Layer 13 of a small transformer language model trained on English Wikipedia (17 layers, counted from 0, width 96). Numbers have three digits each and are written without spaces.
A neuron adds its activation times its output weights to the MLP's output. To switch it off is to set its activation to zero at one token and run the rest of the model.
A neuron's activation on a vector x is SiLU(gate . x) times (in . x), where the dot is the dot product.

Input weights of the MLP neurons that the questions are about. A number n stands for (n - 500) times 0.0023.
n49 gate: 241401508234593294500492729512603673496324583608500409636355426684386428462468528295586463598709528660614280394428369477648584698472359484343371594476376421590517305381463645299610467524535508600344471448271521521689270553508423650595492235602377782342504850243621548504705384260588689500
n80 gate: 417292504686417522099368608530406606136703496517427538407734527562241633360701422559460522628443327447500530579603389555595537300447336851546565579369642704372371544500679380441404540360496500629337203534522504509141283636197688426465302456653513470783364721513565396260650420390383455383
n179 gate: 349555517229340157701344379368586530683636590405371282534341487513749281552508413382597669564534598670439890420438401496662627610454419601496546496606413283657431471670298654443403449607488672310263842396496702496442630369534479479521597500492360341555622402586370300697318225284552404504
n220 gate: 508521435496479322413410694537382567742580399541685663542413640391508926398541644589596596504260665336452416337270459472365331569266678492520599462520480500428406329382646551549642538597580419770681419229734538572533496567416262475513484596700337405616416306216380215500630389662620819362
n243 gate: 509526331487371594388597325458450165538339487432542450609527657604638576634311474779504599283500558526312650439547593488589812793591443396828742582479492554252592336426594430375379696517471561496582535326755487600389209504612203526539724530651284641594383657675457483749661482725602349260
n49 in: 630578478491423455405478357389663756434637362265482416633462358409455704436302688583323368391541321153335430632709721361429645245550555527648652450443465337495629459610464757347410592302591288398409797406790933619397702673400495603573644767672536433428600317284392160604482362662491411645
n80 in: 535643530416394129359549370426672536251592633144625520827304577948434351443416650353647196348734417444295631632609599238291624657601105728290685363642366451735608758377324613613343587471714752668617365520378721480630550221601631616352466318394520545701323689284560495394627515671702490244
n179 in: 542538368876704606431364569450712617518430270795724514688320636706393723290568867329691644542397930584717384542468495513546500333495703584491509598473636698598524537580657571540737603383612651373519409550528457500583482519500491182467576593560551445643030322566689422264402226743300385438
n220 in: 562748508324599562483536455322319278740513391585373573688604609392783317570411578596388558496391448287659464508358354245692812371641656608592570579532541375529314541462591420460372362379448711492358589667359217630529475521600550615550412326471421676702550667172459389323287546801615620538
n243 in: 643229225316397149623512472403608479667508487218476476479737191454665605492528529592579417550351456500620540566451472544399314476586395521436382318452363584525202484454693241476401558680563471544579339520500483258374373483318554570537548516628442614463434558797202537369214395552686458130

Output weights of the MLP neurons that the questions are about. A number n stands for (n - 500) times 0.0013.
n49: 286531539498273570576154429175844609394730529554331282761532214711396638361591546363463621537601346686750443425459393537503477533160313402543611650439531629397572372518572511400181799456556439181199476526582904249577441226438440436397611610447624459640490339632532751506780465600612518449
n80: 364234563624171550462526584530529540541487796321290543714458445278462525197457531634653160515377496749379395684681246411641183330490380439175677033404657351447460563332412699568620171630377554576407550644537429610484646488266324708503141494700562500726509594523749547496519321593294732549
n179: 368494711509330714357481741496103291574579475402689607534475736520480538421584533514538628324418866462897476739434704564318625204679729679409503605299480538285652912432681548285436828721529497537406326700497651578455712526694854441508500356404254576513500495459567610641615365675667614491
n220: 683400300530617719388730721698615695528625535613424476716241580504349572641413688358459616554369436674380259444440625526570528531226701289633562517359290365549754645431232703403695396362482521051588584384649515371601474472642554654465576363338615386381624754530509482417468688362465659372
n243: 586446654608363534526685514582530694584563422497608459158410597230267312367719638168269668509544391463753365514486367698772100346657579541307476390684628259566412550430484592654571673374602577495547446655490508503500844389655656603534499335370641369234836266242742588398190508319480303745

Each question names a token from some text and the token that comes next. It shows the vector x that enters the MLP there. A number n stands for (n - 500) times 0.01.

Then comes g, the gradient of the next token's log-probability with respect to the MLP's output, scaled to length 1. A neuron's effect is roughly proportional to its activation times (output weights . g). A number n stands for (n - 500) times 0.00086.

" ne", then "g"
x: 701561420571749483524614378536715681382519443751444463491612324621480588474433552483505411524527524565485536575420654535257491366558423560424488496785507570397429560450461597650623585356390501527579513440457585610206530565408567412470673478471410419606400699673477296418492798440433482650
g: 715673598660444516480480498310555539463585490358395401555519662380320441351442422562295618313561275514599349698588539432679448484454685449444358256442528489403541482364479454545366431630222469788550721472375478603503686558495408565260468607429536555730614414609428406501418520503328719394
Which neuron, switched off, lowers the next token's probability most? n80

" p", then "ower"
x: 434593561404635659617463584368504508515413540635675583521356336761583382579559409278486601587750567420631506419485476505410511663714404573275517515597496439533504549382491526678520379503625504570616434475501314624603738535386421530410488367513469486432320728518667442431467686545343710554
g: 514557570495507519387659379663344624554646392755586640530485339372451400731396533495590507491514514288421538455415536439416198464381634509468478680580307547590546367516652463494558477438430476184498262706641525523785575611595629621486818670600579472385381394394462429552462407518536647340
Which neuron, switched off, lowers the next token's probability most? n49

"ap", then "ter"
x: 478512545228519404487538384527462661401564461439435558523494349608590757500507434401509562635417542458393509414440428558536592503606407467643531537451651479350553375655314576412457784428418285469540433530600315535750548624559391764247546474442516337390510683473620359397315496675493527620
g: 208508586441387587332437415487486504559424701414621499460471554540564609514407736350713698649443445505564243414636385537579492532305536604591684787436405619442561424411342543523389511753433394635561517595298464623438670566692533284437611476682580553505702583529446459229579639384511567524
Which neuron, switched off, lowers the next token's probability most? n49

"ens", then " and"
x: 530430382460503340560407538428538479395565468290462510545641439494438506702489419481566577629551637473358343470325681508485468440648665470687600487620630642554442482614563550542456652561322743519634460346650249542641630709526302657389556483621480701383414351625435443530288615508404464609
g: 568449633534675441554363485501504362528452707553462493303421484352255296417533584315418569427586588511492494349490634652413515211652477470276590525483438337537614626451334425516374645299357324588435473492426492475385672446569460547366240526369728700423586384422396774597365558719638537522
Which neuron, switched off, lowers the next token's probability most? n243

" m", then "s"
x: 592578286551483487697452624475539612530480488499416449530408601593496365504572339358609524572461557355483322504464457608404459446673490413272682465462552461361486637499554453521262429306422621526439204434556248655531549661480416545586343505623464553383485649846626381353503362516508590543
g: 505501660570704698598351329538534585648750448524555485558457402717540515700571376690353518365414459524458527664559703543706473318768584552542381401431544471439386497623403464614463417679701475317548433546555566457309279499380451426325534580276563615532475406566574197633313494484683541481
Which neuron, switched off, lowers the next token's probability most? n80

"able", then " from"
x: 629462504592696367595413551479670423542578533558555579731556340361392553450648490544541567282496639532476447415432568536590477413667406403524658300595605602548387479401497490615385592242451589671420399489550542485639491671399407519474623539605436808409453475358533564594453619737512647622
g: 302558561523328493436351641324765659498380475413392579419514363454560431558347496646612468593671604437516435337229505116607528651507541292398470527492522524425503640549621579488532573482639350559586281510623246631532464410706404559419480641664549407619739615472698590679461549556577562542
Which neuron, switched off, raises the next token's probability most? n220

"ck", then "s."
x: 569481618466567611607471342587503620633653455446475699521481391503541677677579317375450593339445547410324493312390469589410477492792566542634403433579533448370435513401502480483394693305533582525525492536621461500601520570415370628503485388440482716435528531563478461547423651774450841517
g: 500532589359580545437546470379653410722719587320392494547409431519560688426627610660578467329238424596460460490692497205593613433444591630654427453573461686516240465556376682510514512586779426462580448564580416583636260411566566463271593493433289573472428574417433649627447487476817502556
Which neuron, switched off, lowers the next token's probability most? n220

" com", then "ic"
x: 729772539525486374574458448462479729503406546456605679566610342503625442444574365526388332336650570402588501393480412716438473575577592615521615474691446590459393557400603524727589725684480487632623444475512465376566657696444330580344509453457414498545352641614503359472580443721428552539
g: 463309320696336340585630450320606343658611574466418661322334368468710447549313340529535370565458462406540500367660644631564528502581696471537453504438575395517429500358429429530749570339677512548370556369576391637623564707680786526415609439711339525480702651699575544511505591414533469456
Which neuron, switched off, lowers the next token's probability most? n243

"ound", then " 30"
x: 413675605392714305723481605587492588380428456474455347624497314450569319439479414588498610479732441531656525555477628502434614538466507539563480499698517227359439425466540529544466644366499302624569468606562496613620690550307505529545607445606521666441407583433410264486210580646630466603
g: 616585541342472628641591564530413582438447412864581530570494420511433565389399334380674505526531557307531593456609368450478844447308504410336374623696411563680634553605410650466574227479682659466540373472615585502610420583491560327569609589506510406767722431527402691471474503276399436428
Which neuron, switched off, lowers the next token's probability most? n179

"n", then "ich"
x: 455437530546503503658584200574635549523535495405529481401391459677416579554486409527516718573360431566383615486429560571398466411972496436419447468571546502426519420417562324536546569532431413660540569474552411567373552417446478629576572530547544468487435608483424396578295481771511551451
g: 512423461620321472616680316489498710619332398382588533493474507663592403340393530458385384641493544563453525792580575357422524402655517517596683716636418449607444559554380432468299589392463509311391610374641684601620532611712714240571461495482515412302616500482703554574696352235526485577
Which neuron, switched off, lowers the next token's probability most? n243

"ent", then "ial"
x: 574279613402657259681496415631601368476626503368509666538455120573637641601530371430549602296498477474494217440559636428509552434506501527396602308476547535379542453481545498537488623359419556529357678625443444515510533649498386553355558508561512748450379632502617537594464526624436468671
g: 503520427567322533605574432498620496424657400379592645568468417549816523546400456557586577580592499489492356524368668545595545641363494553291701552455395565524490379514730597248765592734768634464336678464510464615670546536620272330594525336515575395640441581438453404706429396388734405539
Which neuron, switched off, lowers the next token's probability most? n49

" form", then "at"
x: 599504466601637378698435496462628427625572347392481707579459301564607507694596400401430423407599406476476556281474614466452357376452597480414564334658416478331585636607557553585309686412546472530527448528611426586670431548391366367247490489400468707394288682598507410462427563713483567632
g: 589475328638404419474692400373425453458248250389537537492564655619604295421434580468560571756742630503548383585498190597423497312462496570394557584727694493424400630526602428504664451477581747451463556425573341432494687611542337326590442319398384496531415432539543430317466279366353458480
Which neuron, switched off, lowers the next token's probability most? n243

" F", then "ree"
x: 562688461503611376570568631369542572420464454584571543577474489771444561593642381480379642451424567518384489447507514574529389421734392421358542479376671540520431537486446312526706571519461623441501433473384397655580561848572280504750503418551473507508423682707477496466574470555435617686
g: 376460227688632206322570554584542447506545547645559646252653404462481395356611507136615575466606368385651526676479560674555464498348533545433483420429513836446470506573267578369727391615508539742443717597493641393496509530465458482607536483507502380521454311497544388419519523577439576378
Which neuron, switched off, lowers the next token's probability most? n49